Layer 13 of a small transformer language model trained on English Wikipedia (26 layers, counted from 0, width 128). Numbers have three digits each and are written without spaces.
Take only the direct path to the model's output, skipping the later layers: a vector added to the residual stream pushes a token's score in proportion to its dot product with that token's output vector.

Output vectors of the tokens that the questions are about. A number n stands for (n - 500) times 0.0021.
" st": 554616531531500500594463522459544525511583555528494524519446529464472469510452464495458475441517544495445521322580467459544567573620511441519579486491347519618326566470520544559398501416486456542574540515433568520456525556448417492484657608493654622630444525423588564529468406382463531400579444484574386518544512454502484516399535575519657467418468529542437441462495565431536543473528
"fer": 734335563440439647559436503243684443514332355425572640398411511684683415575347417133378740619555305448500540371491384382410482547595530610378811434374538665356535216566398613317383491264362507359417727506623667449819571672423517504590718411482530756527524541358514555576578455398378497312375524598512529648810644476260696267537485434593429461392581654485571532375570638402636342513461
"ife": 534162368474627887776561553447639330363624709468775671588451701725478579353412425395592385694732320404484687119211479546385370716643556400215488385526491532449495407587235671420336577410384574809620437378490516488544672389406694273666426295810720388487500530386817452559508367553568364617336448658505575432669615387518534205246649558704694652344531452708582265424382520583492621639414
"ular": 291393612358624425453544387538324546406726509254476685263291434474449514705340500424378472612496451515628742236361715641563415410650390587414561305401697731508285397692417516573577408436220753569432369344358329708344414534300712560824682445701559537598702731470511673702670591466335379367347377338558610566513504496463671342476469500476691620459457435621618571326446645362508625592557
"ican": 764302560711656441675394389248358535559589781483616650260500539686564611583420594217390813481540203463333635457555452480430363706740767717307540512458412652578587496641389491350287600546296442645546747434438566610774692471425717235681364156608587509605809578446415601751337425478431526443312459636602672485710829463574554361276669427459822521459449588455491378138707569475371793611669
"enc": 496321433381479528451429509483496472463545739667514594404613590462575497785504399365384551366561409464435355431440486613306508383326723511375567552718482596358382658429535646418411684146485507452517474398341414560397683738457715535510535177500602344576496769497648416697604389539614628469303332388260552488629506482195562282528503402540678567554528286489430519514539329472606625448607
"ash": 515492497500526456392308404377385503472497750504543424706454532641353534469423521479650590656488567569326647373471368506361453625558448487493326646352461687430572360514529598342380621447402353559382665709341310526504685426508757376460485319580647513493718482506556479648570517309404400585315401473408624563574442293469471488487548332383546602460482428527552479497295751412421695508401
" |": 369331510387436503454450490652420405528498465404539488608444587493525463509520388567572358542646556462592404611505606376532418453394468509382673637570586339518566565511457436491570458613478470456396418547537558451449582504401547619441494585386448430559488379605446656456590481514427599554524494572493486462463526566526487583437471615430460362596504545373505454527472496566392489622578
"c": 718684444528390448477409492409335339530298387434287543553453512513449468556514589340409507419500423437549569322147735500599541293437682547494492520392547451650587603524366426524561339320674670494449342495457456636644303568556481595485477543430626474465533517532460472359436526569486527389344523488579414486402635503461327398621418362324529435503469541497713341269658363567536494333520
"pe": 570388487521705588572376289380419681701461500423562487140297386567563557527332490347433704577440414439156726184369549548482347427699377753229740610318554500415572393424392629524367510251465519606441521524380500574845422567310592622279478575455643555547591686461681715388467504368579545357426641589309568518594603719409537410405589419627442523258485518403430228084393617467725546253233
"ward": 600371535399402613574247416418565519596478629479576657267317678514464580345296272290546551862115352434255291377243475560534334461713467449531489465430613627302398477595475391529418595369780556504343417230353559391714647512408481321408587436483631613613711592524707608468640743531515663072432473578368412720745638395281379301546521413767421560319379486461546330521594546448582685460363
"ional": 423424329342496438657624422433504420312532537319440559350310517338369474645596489270440664612647549666484705368220521668367413584754606556353663332260607446454505542539526690293275503401459847551484566246460416771519419683376666253520585179446535403637429669383613340566754478244224335398233359504231604493509606567232505313551521641465691593605328406748513604304495704202654652618541
"et": 555601705503441480520708513730348448631574396644475383417529482566531439497328495297507643583459494596584485257448642473546391345465385338471475427460397704407369470444332459367294505588412615706506655394603543364483523572585623427436528420512630519462414575560517338412530505504598633530627570412455627476487505433541253478664631412456385312625667318519364474572459447610601426722464
"ov": 444397365684693514546575565443380346524646469539431623571538620639537362415451454436580639578562477566486494159270519556564346730559416450650560635612285529518699567471337455555270538681396656454515455353485412419383497449504710664521630470521522639429745662506551489642345378469579436527343572389424416541416442321441483477447687339494588539571520479736357430644558523373537550535483
"ave": 423446584576623725643607490486366697428532546486768629384511751677497428375654649238514619504558472767339522308173455558557559724457515473480407663228458512359434524494443976467517736518541496465493838309465536554594518626509772409598527194586509414476464510393549538507503597365609569504622416532412480672496372583496538325383697477488527453266459483411605202378214643427400546589403
"ates": 405450548355589705637607341185421442704686659324638370608388444930493361529466610549609610583514425496257558226535496493378322441818636511476503430536793600448363377551569516415447528195627608270617543374416471418362388456463710537522638261560760500532456682428552371529411510528513692508410528681588622503636405234488707310382564315660671446429240386438534362619335497311552375513533
"ury": 752331596675701518625416300408360447405479600386556576401399402625582410673285477454363433535594591551397519416464251695521281644394429520234630300486464434543228646574352603407418596445286699693572694566495320347500474746197743517599317262613514545529596413526504536654482561466771520332425449723358445670479617748392372326441625566647716402578282500524516470267402573209368623335424

Output weights of attention head 0. The head adds the sum of these rows, row i times number i of z. A number n stands for (n - 500) times 0.0008.
o0: 585444409358524780631565460681289570607576337502414678247531562471536634498270628524473234443641469445444598292613641296471539524526458507343654741459501373456322633586321421548354537432866630328611538466512336357418477435496554599394625764293479458643476546625772454429238306544514485419560460242670474633423609436473610415585324380490614546560573291476264450598374555534441525665490
o1: 395494281461704595603373360636601380622528754491742573536535387342516496540695591564360536648391512492596671623463401464544607601718499417374650443504718437415325420744446381382428510501479541530207293482592522492137277358370600514511324506402416719491497500564453697664471580379425525661511463273367736480306693592538510528286694411464481576598569241410487574430535466424327540516587
o2: 630496330377523574612551408663660748422590594527628524605606378472526527613550599620338393531530715600463406384443503685514494771433429239717512460447351508481404652529378217561482418697622731589357413714548380402551178606573676247495365464674622707472567439707381576401647437408333458545514588377646496563713435507655417397776631466452362548422524611410521389502472519287422629579388
o3: 549362416421668481707387543385445682559428255434412753491397429679198360670501452598554594390530690497790595476628548509382528409600628494567502475460382307505313468592501615437456484554529430501627573628325436243432518423506392606307536580442408596425519591602365576672575725482406622469492511623545696212392624406287430379532665424606462549406557462497598522328582267447411519413614
o4: 287559582523430412442291441433360446264351768529375398433567523544470531373606589488450502533666666553365258666382494486530655609347619634586343485471475585459603527473588391564549522760435590618791526436420483488689153840492512574488355456522640702628500537614409366397549506538565401453499551562552524688568534484474357587543388582542547527438310346377502620318455506385419550638412
o5: 598610542536642630327460611517526453505609456470766639383528602569563359594675394473423583587554189439443384488513425608469717358577566480654449621613638522469594297582647731584506431310339475420303399717536749756290786334418547529651396604366185414584476491290537589727278708448755724537324531777397573387308462448269483441268381423450541448712608348570640519593492447527584496455402
o6: 479433272489644376542363447450603385400281502589949625408651517431419141433726373414340638569402539579722400564366530521554513618491531390372563482506418427434412291458537614647329427517509349597477613707510513325275395435422550297413468442468553489394701321542539697630679434462487757973511339707577606429447680599498604515273698186738514420552307675558478568322569296352344480547538
o7: 570559482500409720504497521527508671705497568518360453653395686461336421269463359768417319522399593576661317525547516296718441433412384492438371432606634378367375512384521599290517555463237408510431477665491619425534532475567612631556411581498437412543589493578481660398839467503586672617415660520462290664492679583579622489532548481420527432360648384364545470485761526569263608350460
o8: 605383498459482539266497433566539577620345378528449359558540699438396728236547592520695417438463400497513455555285608351648497539479392559358619573506493458359493286589501459640377487481314270503642452536334589501494349616593772455362646453368661398632481290525525451637658134578273493716586523297594157407403563488537578615519585484340523480567508584318386453559453574816587505441656
o9: 221533525495542409703401447545402462312440613613328512566597488398430573658710363482597567462551539540511486541658334492477455432737751497548333731662612623489526488412574571600591487274180552411245515691583682642377306530457579506750480448500449510488569469577639634436596625423727447485652450478352266648432620507311591498649333434495406512451507439309672526602511647526451289385529
o10: 251380525528618516564569435477393419492561712580773453716474414459886740648701534430488491486454655764409537596342578720361346731565450586317756486407624285411472354466504424426626519501489381643423387437397326389465498343648523394408386483684797656447753474530519431566359539611465438722381505303664622346653538398435415535308394392598523620588368424569401400406548651421365569397428
o11: 624554563618441251571511338488734491659420581525313510474587304442510483750576535554464536724340504539684547553357533781547521465634761438398434494519360544557488531439409707701674427569396437472185351418651321623377438746423739541477496585466398531617673416356454297593416565457381417368423630506333353544486423453330463504398566483503639421430507653560594390397216780216672404559751
o12: 416472574431657537581304557616442530463657530549470649275408434566454364472259394579427440636539590583516704508728439312592467405422396549509449692569494862582723560473530441334558349437478634363591622457669784467447485406239405597653465398417362572566487671573617441453495717473692371426575473363469615792730547420372547582582656554517635517376594411331694579687563441480544249482409
o13: 539435682590481523438448508530513451462543349636474598673339347540598512548417515536554142454453616454345584615527395418546472524601478508405357597358601690552572391733358500455537244558505423579534498499612285550516515636514487751522727534530414417478609403512552284597396683675466367496482456276546615565381542617505445659508529476613475531408587553402521436469319627466345450434540
o14: 410443575501423399539462481535529538489607341562626604419394473565527357471608488465642237351695443350650373549592325726712523782769528567605712543413658477584572369767566552686174538461612508351093568672530721578483486461556406526595532334573403540735357484548715433570520413510394639608568413266701553608426618438444535686424475517402361484422439773386382514518301448514423464630615
o15: 454524476510522660546490575504209614621451325370374578452257489577581439393280483562505409342517487449431508650516694346494337530546457429653473371487432535572588598462406484235313719411585327392477489402476566368516424391337241595302625510420573382465381370584414488580612566635606518378417499233461523595629322476537561488352698534663604536794486422481261605515395417487533576616558
o16: 602423252799677497537508464492666669537497548395519570606571458299427453642606360555506596345570437463313646575489439428495479331588738480335558567444546375482067681412544599517411307344337532387471510735615368382405525520724553561439355664483537559524521604730455548365381556590387455506412727365220639359482453400554389379395463569405550414525319364550287494569510599510454394380678
o17: 511542297227468373567630391647633555326510555394381564776766516565391591802405509548691773537345556387527469511401417427503519568460532388567419486509514533699565628566497384621455534517584312644091484677594501489496642629508659416456545365622406630545714338497405614456590508418558587363356290532446598409453363402496600307489490542406394466572693519445462416624532385557452450432577
o18: 590547502334564415695514407512377452413520486440514605671565446542394555509347573626458381280461657528436429467669449596489377437314596557553485592396535520574338631524346384490591537657689692372695432761567358470607409533407517488594436472444377571501461584468493360415441454497247429732431511553513603655490514320408302316558442449364520504518345408401417487516446234337652560540599
o19: 481494587470653275560584536641392366358534572337368655483453452452345433515575379446655258490622507511446529486437397507481465443328478493672528457401536537495487289648590690513300351666582684542527535677348376663437542491539609539254416501443408306462532355566373380643257671331487249664371479540541661493256375544598551614424657573590538533672393422698432464461361407529495478507620
o20: 585527371393388581484683361499608476415582441610637437490578389398522249592633522424675416534505377302354645430463514263409634378670587683452597467327498452530528455496563551468675342550516401494195609654560424465391358509521729415495497482478387533545576388551286489565355497392304651646573576747360482324151648429509473434588516457531553427431540593673589532449415568605548693418655
o21: 563437857628311449306632547442316401631572518419392584398429498373608543534307596445578544323538344433531421601356653446677567579677469536471496403438486551444459586668578566511388583335584605414319561399395589529807607503504431370382714479523441336499316625379439361427497406473606376304700550715620235354544510408508419522507365648339421510343591707663429468239475662671764462557548
o22: 470404770824606265537642621571414566406655599460766329220616796273598573449609576540576510561617439373543380432476596358639627589666126411517490579443391584318517607550541593625411396442577405476471573430504606620595435268729406392235573460055646318429403474245418311564408508299370399568926622625513291376478284712563574573372741446586481435460467557554283559440369619486530389500584
o23: 655441539658360591642428727550524716563520745428332587311394406536441420639574565680214341525433659561506357480632441495677542275573631439523539425613405424413395435476305547655570428569558589361270434564395545599485690686616321545698595611747390788243531603529470570437635680634677532482647570495433454571651485495408468246783564453600582517445528690715657573364561707433247622471436
o24: 457545603546625374321543287330628337635471627543378337435420597477448746567491650474612428425597489658450521639472474682573637407475608524652548351639514329391538357575519573542517654400374453772299592571436585518467282658551513472480651317573544645389350592531528566454482364384506469529397582896581732218525481611731449473439432748408430399298475761542297435301473400529640326492540
o25: 698621559313515279461545549553440245317670427548609527524337538465551495549471305485597588585505467507428458538446304592670533396646462502424553342548612604581590507574537539617694434326603375464554620382567490468402493546463562582461585315449550413876402570395457330534463452419626527611514691533607533545500365315534593412366307535402333563443342611536434399433459394569593666743476
o26: 635591499627428460341358496486497422604307537322312466401466579574439651427396460518661603436561494633561382502384377679676414339466480451609507465468400374367480504444396511551526619511347595383479599524571378566725689467678571397549489778561559539548491354554418490430638185561534311546413602584567453324625442643492387458696451692408461600342517825592484483626379641420436507622748
o27: 551503381425546669374314455334467527401511629514724516438512432393622427625460555407449510500434520351545635298358623719350402550406467272553600612688299676516430427397550542573647219588602775440685601296429445507606399512604530406428216599668579555383538571419545516373451349374480314502760650451518442328459603512495364516757537392555567530296475739578540435486623669456760535563452
o28: 560654549522404360468353500611476458386460656695774343387497559529644443557657406448514587838373597405540470439430478599557572509449292420378392559527563558515690556423440564735754403548352530531665531417552436580524455574433623385758454523385494404532568304260531554457771514580669558695728330574447180517312555598453394617513537390677340393430602692556891606475430599288623449455476
o29: 563385256327535603428498506547567416478482372483578590694536487409553523722705346443415347574494293439612459528559755243357508443591624500522594515501654628600510307723563755607397727491759334525485520353549358292235584448567612562357556555383461523667654521456446469608289476482555609422361586419366846602375552314378489386440421392573461493626627308470414471485384369459425605629669
o30: 744534634597775453467512389591565541629581491585656456417575510493577450473519528725345408603622510696524572584503430503569545469608464482449418466554550528386595527678465433555548598365482500484471416499615360469381403653522569455463606733294507563481474429437726435631386451336401512521602688387485343529547533546575572471340727396675561360510391428366607491530402631510541492447584
o31: 430500586427601375417509455420581452561552370699640374614294528437527314581568385522394385595523501476334520443799351635623494380460595550542265475704482564441771388413448559638508280583364448635689569483646456381337564453610538443763424640542344290412610648331455527574640776514593577678561538585513565462597413571468548580586607533573349486530457604421671624495509403438620406484046
o32: 422444290618476512529510429489435513448424572495342596442548348716592620446456565588592092250601786658335669456445517450298435774456458629502673530395444513383486639626460571472313487566484687460662630565577379525597399474306334573471492564367431489182476356722622550533388471509269393368608398363537342521801620506496626711634535555640665606273519423403593458478450759557501451450601
o33: 370611640552492414684587623664383512212353729584667615424405401238633456485601686484335284537458710404611322516501608724575502610599423417588513527564394614577221454573707595494305419568536611522446344493362473518470476506610360431433414380471615415704564402459658439503501609601499280749647531677557403608555511539434615568399393207649652448452443615518439633481505617223411420528614
o34: 558380639561645621585572539230445534496342554393745403462617538511617619650847582478357386493636607678476208620646390399617631774515543472509546385597602377626498332539642411374539556532443546597430525600597441515323268562616307546581558547472373556447626641346521605436556623333655648644421503825509383694669432659493680413301438391680507461721521555382646778625669356587361582499555
o35: 634659531525404643466623524528240253533574399451600519814520401434466513421584428446434422362423395478555539545512578451556368466452535748454398490381690625647573534578591317362533598577438572366692387482424439356693565526628168468632549671379524349428450727430403631445512389639581469659502424510374567499434501343664347534387352541353425570428574500461383609583446424553540471456457
o36: 500539334470460424312567505435714489052242605292524499542832417516331422451710512204560629605506573414455420336344442540443589401406618486430606730447399345731332520510469378332535335586478709281322308425325466443484568400690592391541443407620607436267758500415609628763383491504418464575574488585416404375288529586381434365497163410542561593648584439600591652598516724633471488566595
o37: 580500422657462438415432626577622683757438497453473599420249516397528148400293398585542418492608366462680479490556537468643572590514399504425453440545486124470613527480570543370378508511513399410298551703467791470412517447429641532651351566702513598636490480691479574579726563651497619364425533486572334513513646489446611701481623433336499505541433315449399567362534287771510679566646
o38: 537257422577585562637282840604475665603446514425631550456633426369378648340344575772327615465330630316524460639375525375547363533535443234378453525460490236384577523572467661284302362722517722490534660499532534408601535300581466441496512744455451515295696308385285436760661535494250508550654448428640409328373616604448445509357840484540452614482533490466534626348438495592306473337431
o39: 293258623447471639731412579457398634491325509503509310398529423322380710319476491485432604563514580521330574516571602389430435368317549464335461574424442484574604504416421568425542390392466532488377674373558594391703432500625725420550432333440615456462460556443423515380561592591646338667623442418552502450442557547437499475567645428860596575553464614645753593581560448443323392121585
o40: 664457364412600532466442406540474438498517409307374681541482457560729684548415313522487609554404578492212629584545483406429375488248525650385636371632657356510551551448528544415636195387545443363580593226677413375497794461592752383322555518338488512618588425516654470750459387452456275583473562357460376659725476443510612447468555453628653572512296499644541328546476569673536634481425
o41: 525580710398322323416604350381696345291422484489414500746416468465441499492651382445573385246425623534326650341651384659501425590573327685702472620527674322598484493599505385397579660425483451401486552714510428664463501369397697640648636576288517454179333574609407526476701548523410624532414524526442307571362337427731470554382496726586254477301436522435449285728437304488657577658444
o42: 377388368534463547480598449472443449306311546376395246491633633360519616204552586569565709545499559427380453681486565264587568446517310518254478416370452496555466510599610598283498582546534431509571667438374670311527535498733462668388543336457531498497518417621248636397511483553490535653393465686382581476187517686563550480396586604568364503584497561447497480368340480595355468386614
o43: 528459570284304793636401306403512451589432463235333314506556209503583572562582569465330406711346755521458708405622447557429328710599465425352226618566531554663577427501629400506578493640485721522483628506672305589573274468428440533673442618463511433523676572449395630433602652326484633417384502544376446687322645445589431593282478538542378660345685657499757520546267484399533301501486
o44: 498461497274297428482297395645486507461577700532662497530488349470677517538360313376535471614315428506413466660348403443309477619603603234448428509513478697517508676519296121484570480376606544524406611404580316706598271715224705307626522490605498546502575381451481511367652546504698536611568724274326361540511514344354546465468565493743474449369621618444710297330488506473432647483281
o45: 497429556375627500492502514570393455339550513628664586373476246404524283530468523569525560672486560418697331315553292551738483377717418335512625654499506691431515319384647625558656259677607587414343222416726623488448570319589362468696357489364401337351417537533532487377325712584754454509869378735432509549541506533351503430501384373431549727511504335531502446602397402377266640567267
o46: 599384450442532519437410504342370521568247496597584300444348539523422311478500367566498401626380448413391430533567370345776481513423453556733382441391396586683751341478398367665572187523457375297406613655641451491673392511677586572597612479504541449359601455714235335429444373357354370614570451468366518561354599575617511473672570625498535620493475728447482798568369370474207435523552
o47: 552388663485591633675491441486575614517611622136579600442676678496578659378515477408464538479582551703547413405591610312548366455586360612317512559520415382343494353616401305264507541655514540547738359308414515325332581339474154537292536460625492596496581571649451416843401625640246634532405566466439626487519506533509446419259572481672548416582461507624440419567550561489395626578467
o48: 622559489580467643411460452333411245403527536502646586488494376630486294521774419512433329414368421545415442376284526591359575825535560422685435459506491602606526453627476357382486460700542676490589697509428410709518142357532372354400596569532483506339546521588250624674567584436292611446246519519474346664629576489539313585292611544609555460479539546413593567474437353348677482475386
o49: 483630575396547295451527473419330394388687164457466444549471527781703371373455487436598576452405442485486626469436497441458564668426570548373593485537585406566666537475499550345772485413458255547395612321408666540522678324432479401562673420364580387427549608314566586790510498302560577376562298637628473441374696461392478423521255488478486593468538402401527402277382513623589598391326
o50: 349245744377522395499465425619653629434576542581508547665560605389523571799429481497665587535485645482505427431538595391206500439703652766442518484572556529487372490532501574608564435289446377640263405438611523589510493594509531458374698496540527609581435588204459508686337710433571631478507513550451386521507491258385534454692444443426456294534910605764761545445619520576561554251618
o51: 405481524448450270516472448703443560392465551497376349557654502488434577332351573492393825635532611473536486660450491544615431224356505199467246455544336449551472626218467523543758466513533687445571629527530375512691532566758771570620480495384478314496583315295412407431693419492449296573681546517526448442391263550348463384578569570416425478395495509337495412392380552350550512424254
o52: 380489183490679494557430714714558533236694601605539580473459562481516326428692383612408473427609507450454598428441506442623552425404646481737562615502437596560379417271427592349608297469504486389397446521442573557238540517487307552599369581797504588434468560735472555602765487627552512666563340264511492640421494516483447407718581344596417431695362531436469614495702414459480573386549
o53: 508339404520436530523439515607442399579445668524485449561371646504475526614537421516625251374295549822416462437278524403586563569638399499397507290532519385554526443497557528444387591534559174599553621667434480357586395689582145405429509530575496627281568502653482689407664443518773657685281433694707475695653415528549527607518498476562429505592519718609418572297624520607420531364512
o54: 362629535455510615469502453531411562328450495621494476359628244258410469372495682442571452402709412226567499519392418447376654433522604371690547578333429615624636518470465517365446440466487379473280590548346609362609111604704614571360340482535494449614387397462425495475376348538407386542662715427510654526281642449504413490636647459585489505480616643404423588646458589491347762346499
o55: 492371466321538600243169422591452615512426529433584559482698497523522435508575276508516544560617388638525285710262544456608465552604729310494522436542556477584626264744582613634443486481651449447500595488589495297622452632531925251386406480542468641810728420517376468792426366520527597668349761548460577639474597393297368451402649453547623493600337568495555519430285453567396766549311
o56: 412565523512432229472487540433737212482472523604568451741578653490520511524548569573552669541464440513472570611590610331358549465430355757232410629402561413285368469469656583588656688466322369727673576470377546502583496598425431658274443390573744470458502631313174365510518435698384662599395392502387419467533420387695570539356354488433387403447414402659371487356299646397636381527650
o57: 410522384294712386653530352410561353475505688361471483575753478532569617354641427585309698562563473471437619519498449453497578286150315411370460523557423668561444518307428522407668555433436805428712485171445563585442820411413544489740241324566344684645374790491596663398515486430541398353346301559426623585552642569493551300618418563635437327716439325368570413559631442502729457513479
o58: 485654605555441353593648696420244420472646505504572529369553501431536492539568528404479618363568560432427568640577620531541458777256566489828535634451458583467468592456569362628365423543500603454558429585224528610515380359293450402400351411568609253350582511456423316618544550421443339521747409528522573467522347603675507542457449443525658618904232512640349655399388421328460503749495
o59: 404583586572486592499567648524376403447458541633463573658575326588437548342530580458268830626566565388340437576510460587328466481455553634550416491588469422512586422450721529471606419524270666442522651505440675588634401298665523550430264585438455333528505513432329294580550880560514332273532465407517457485651527373365462356483339644473597566573620327598496422515780636462371433414228
o60: 603596565457424552355589491380550295522389548418331503501547519358418560320698635448360635617346539490696568536324540586517654462584536627449465510619555470567614529619425621303610587401416293437304466289402679570376438573447504470311512385432516451442414473506479660688807615655441459504381481627521435515480718497513597545462531415497469546455698646504380496550578352422548394571601
o61: 453423662547296501545616381611353538427615624623742404226519561440719492461321649521512416602503587630361469579468510417360545602554293399268320570496464567435503518373426340453622444595681474731506555400570394667524517451459359500402550577650583306611499261418617475371424528625415462544574387718641437624535404585470505507536441432662667543478413464526400472448327732336347334414413
o62: 418512320477437432504468267383464540340290739648651178635763624531465517531507529765310487645398803618500590525560516367442505560409565592531339463655483581524521418418498503506663442560393528693482453386483512327578199663570452457315467614567713591285715453401384572570597458417476585517571270592396600543679503739695529519711639420703681534366570636734709702516596532310173358374590
o63: 413551586558356539332273515320646608493342616563418539620330253641452414757425535508305286601435755520585553512390330597659391791603566481537711419424445626707525712478456378460615592597429496364237439656708370448621390397402530625828536690612343620302766640591424444439547524555467513324369660381398430533728380360407458541499571732526506539297599545676598431527650383459359496657319

Each question shows a token from some text and the vector z that the head gathered there. A number n stands for (n - 500) times 0.0066.

" g": 532532510502501542523502531489483553444508582499488546490493468508471534439462537499505542499486493489451556536483504452414394494510449504573459506528436480496459499521500423560485473551517511
Pushed up most: "ov"

"ed": 515531460738477600577650503371285269773527530553290567375399527433507604447533421593451599505520471529437358464645634500511311499390373775555504414675514644589443526653397602275630427480592542
Pushed down most: "ional"

" her": 499457473440477509513492542532479519499446532469480497459484509516516487510492494536501474472523450493450442490535442486486438478435513482540495424489520536529440509507472541528485467528503500
Which two tokens does it push up most, strongest first? "enc", "et"

" this": 536563574523515423657453467526535620541452650473574420514538435382403492496431544624501417504476576604534445564529556558455456424612451543485519472348485390591507543462577496528552567514576489
Which three tokens does it push up most, strongest first? "ury", "ional", "ular"

" at": 559515506477525508524404525505519469481517549489544485506495517499474495498486458501515518499457498489445449535493513475451527517491449504483493508468513476512536518513536500470478409493452474
Pushed down most: "ward"

"ons": 494523492469493522554489516484544500471523544483489489459502483514522524517502493502514534498479470585515490516488515531481492543508503514487494486474506500488510507510515485507512503508490461
Which three tokens does it push up most, strongest first? "ave", "ife", "ican"

"y": 491502576528531516515538435484465498468508564507493541492529486447414582518466499490486532462526496543488454494561505448442499463532423489527455526481431494540502475509461478530524472507527522
Pushed up most: "ury"

"rit": 599478587491478535419486437535573461511577460535548536540426456512511458364526475594544491478537458650558540585557494523520562465567523646461469432485633537437385494402493476496567451498383585
Pushed up most: "ular"

"end": 421604553411548559639487518617571409435398525430537540448523441528465397566594472616516564434428502522540390425558596455383516505408655364418448650430430491521594441625542635505675505503372497
Which two tokens does it push up most, strongest first? "ican", "ife"

".": 484615568466522546367555534531619564421529559501520567433467508551434636483437517513383489494453437485510591654440517481410354597607478591592526427513436448505500648578499408552500500563544533
Pushed up most: "ash"

" who": 548524492553479505511450494498470508468503504494523566541520488472493499503529422498466573503485533522511466479418439481540515506510485478469451524524530501505467453444524547522511456543523468
Which two tokens does it push up most, strongest first? "ates", "enc"

"ip": 559394361383380579427511543558438539512452463500432507501439547573397440465664612523607577453497456301466627554388390512571501448538580514440540466641557484395467435452470516350474549411300394
Pushed down most: "ury"

"ity": 498545569505489465567483467459551547459501529475601615466538595436523468525526428504432575439551439504436484562538509451510425539494526435560510537468458527534432504467497475532531470552559575
Pushed up most: "ash"

"an": 632539379713539757377308481597287551574547594370486550510655647558569681537517350575480687580512607462691332457481452356392351486478360498538554353455752433491381501573461606540577225477363415
Which two tokens does it push up most, strongest first? "enc", "ular"

" is": 515573512499475572478477487472497587369486586523560561449472477446444508423533462504486571490500421500387510573506499421420401498504432505559402444534442490520375487480484389583501431499517512
Which two tokens does it push up most, strongest first? "ov", "ular"

" and": 509500468523503513617491469466485489508521513466466542524453486464439508422468485536513546513489516516474486574478488521507506498514540461467545509506522462508463497520551515493518526535571579
Pushed up most: "ife"

"s": 520540534481485516559538445553521497445434563506557520477541513479464535548521534523462501461421476504499421434556514498437480537516545473511521538463423453554533465541476496507506478535503481
Which three tokens does it push up most, strongest first? "ury", "ican", "ife"

"n": 521497458477524482497478554545490486495484523504490464466476531501496482502482498479508467516499521452516507531529481533477500475511520472576446502524457498481514552481487450506495464484505525
Pushed up most: "c"

" to": 475517479524512477535470437516510567502467517507568477523546493479492488520483530519471508511451513532503512519508501511456472485521456505520492500467478452471510495461529470511524492476545504
Which three tokens does it push up most, strongest first? "ional", "ury", "ican"

" out": 526483544490437533500565500549493527435486527477578490499464551459436546499529503481481505505571425505483523464530420501489503419512484491517490462501499520575526502462476469492513493510492430
Pushed down most: "ican"

" ": 489522495491512496513487458560528499482486546492587467474481496458484515505512504485493509480508489533516495541523475473452502495516463500498493504491487472534521486432526460502528471495523501
Pushed up most: " st"

" in": 577505459546532563528444429566494454518486499485636493598511489442421507482467474492452578472447510511479536567444474476449483529479388579462432509507484486535490496457487518447575420449446493
Which two tokens does it push up most, strongest first? "enc", "ates"

"a": 546442513472502526488487535511483470489474551530473446475474510500508527538523515526499501511531527400510401390570465466485488499512512455527505477503478470501548489531505470482459441516472497
Pushed up most: "pe"

" |": 474500498448495513537497501475529524449513553500507493446482526530510523534499492479509515484504502555502480522514531502475478547513506494495506495495489520481530495520520458471509495531474492
Which three tokens does it push up most, strongest first? "ave", "ican", "ife"

"re": 540518531471570453468357510522447563553395483466494443544539505449612534573516449550474466584516513432390411408512489554465394425391532453562385421451462513489452533477476567684522397475512435
Pushed up most: "et"

"nd": 543415469468548466521390448501535487440655594554483527525590489634532345552542709485401634509381453601466567606489354580561672633547502566570431437472583525363382604523536519473539556470410518
Pushed up most: "ional"

"ings": 491499456511558601545356445514422570573488549556384450488553507527566566478468394509554482582569528443575516518494575541440354416538585569576476508492476501478527582566422508646539433425460427
Pushed down most: " |"

" 5": 419473464481497501533559511491524537445493523503535504454496508562571534571531520557553499476502455616527489495554496538437522586492488512573448457441559483474570507454545511488490550490533460
Pushed down most: "ov"

"m": 603434697544544356528412652407360421468428602403391466528335495433611484566519519502494508668430567559564357360486514415444526376428496364443423565412565411482493623427572541499483503616618545
Pushed up most: " st"

" w": 605509447537522541500463442582487454537475492497606490593498490470439490479456477481418560499462531496488542538473479497464468515482404573475414484515501480503469508449495503462580445470464495
Which three tokens does it push up most, strongest first? "enc", "ates", "c"

" s": 490504511527490488460615472513510482469571426455451489458522465505508540511579505480500600514562416515562517401476464459494539502569522465485509535473486516509557449454485537463520550507480535
Pushed up most: "ward"

"ake": 487550510465508502552506494586524437489457529454532507485509484522484467552525513522454535462446508525510472486535500471440528493460548491481480553491471484510536496502486533496567504519494538
Pushed up most: "ican"

" 7": 498501443394491553548436500480624479527597529490377434432548505483502462466547436534593548478498514592517468475439425547523503521524547536437506467556509450496521500485518504533472457553459461
Pushed up most: "ife"

" the": 536487430499529493508498535529459483527485474486509455492497504499499483467487491491493518515479530465488524531489483513492497489504506485533462498529464504471502519498514474494510477487498491
Which three tokens does it push up most, strongest first? "c", "pe", "fer"

" h": 558514496493484532528505506494487459467449498514532494514478496500490517531493495493491533503488513492523479498505503483496481526487472504509457498532458505514512465491493502516508485495521496
Which two tokens does it push up most, strongest first? "enc", " |"

" M": 559519527484492489515466513500499494466482533475522485494509541548493549538494526493447497510466450492476489496477480501445516526490492512484504482444496463492552552513494484518445455503445429
Which three tokens does it push up most, strongest first? "et", " st", "pe"

" D": 528509439489498511497496542510454548518518530478521498506483512500437506435518509476545512490490538460491510525525490459514516461502489473504449528535459504488530448493527475438465459479441527
Which three tokens does it push up most, strongest first? "fer", "c", " |"

"es": 580460632518543405529428629451362438484442582414431474517391517469600479553518500507501506615461543538526408421489512421443511413452495388472456563430567441493482601450557531518497499585599527
Pushed up most: " st"

"ight": 644484516542488369407520620532374410615481626520347524593389445549594483482421526535498527429425495478463569431560619524366447351466460557553409491526562491540502533427477458530365468416426481
Pushed up most: "et"

" pl": 569564515446541460469515607484522519475564535502547450437519497494534515486518505544522530518485516551391506527534503473513509534431497448517430541506494538549520546504481444463480503513467480
Pushed down most: "ates"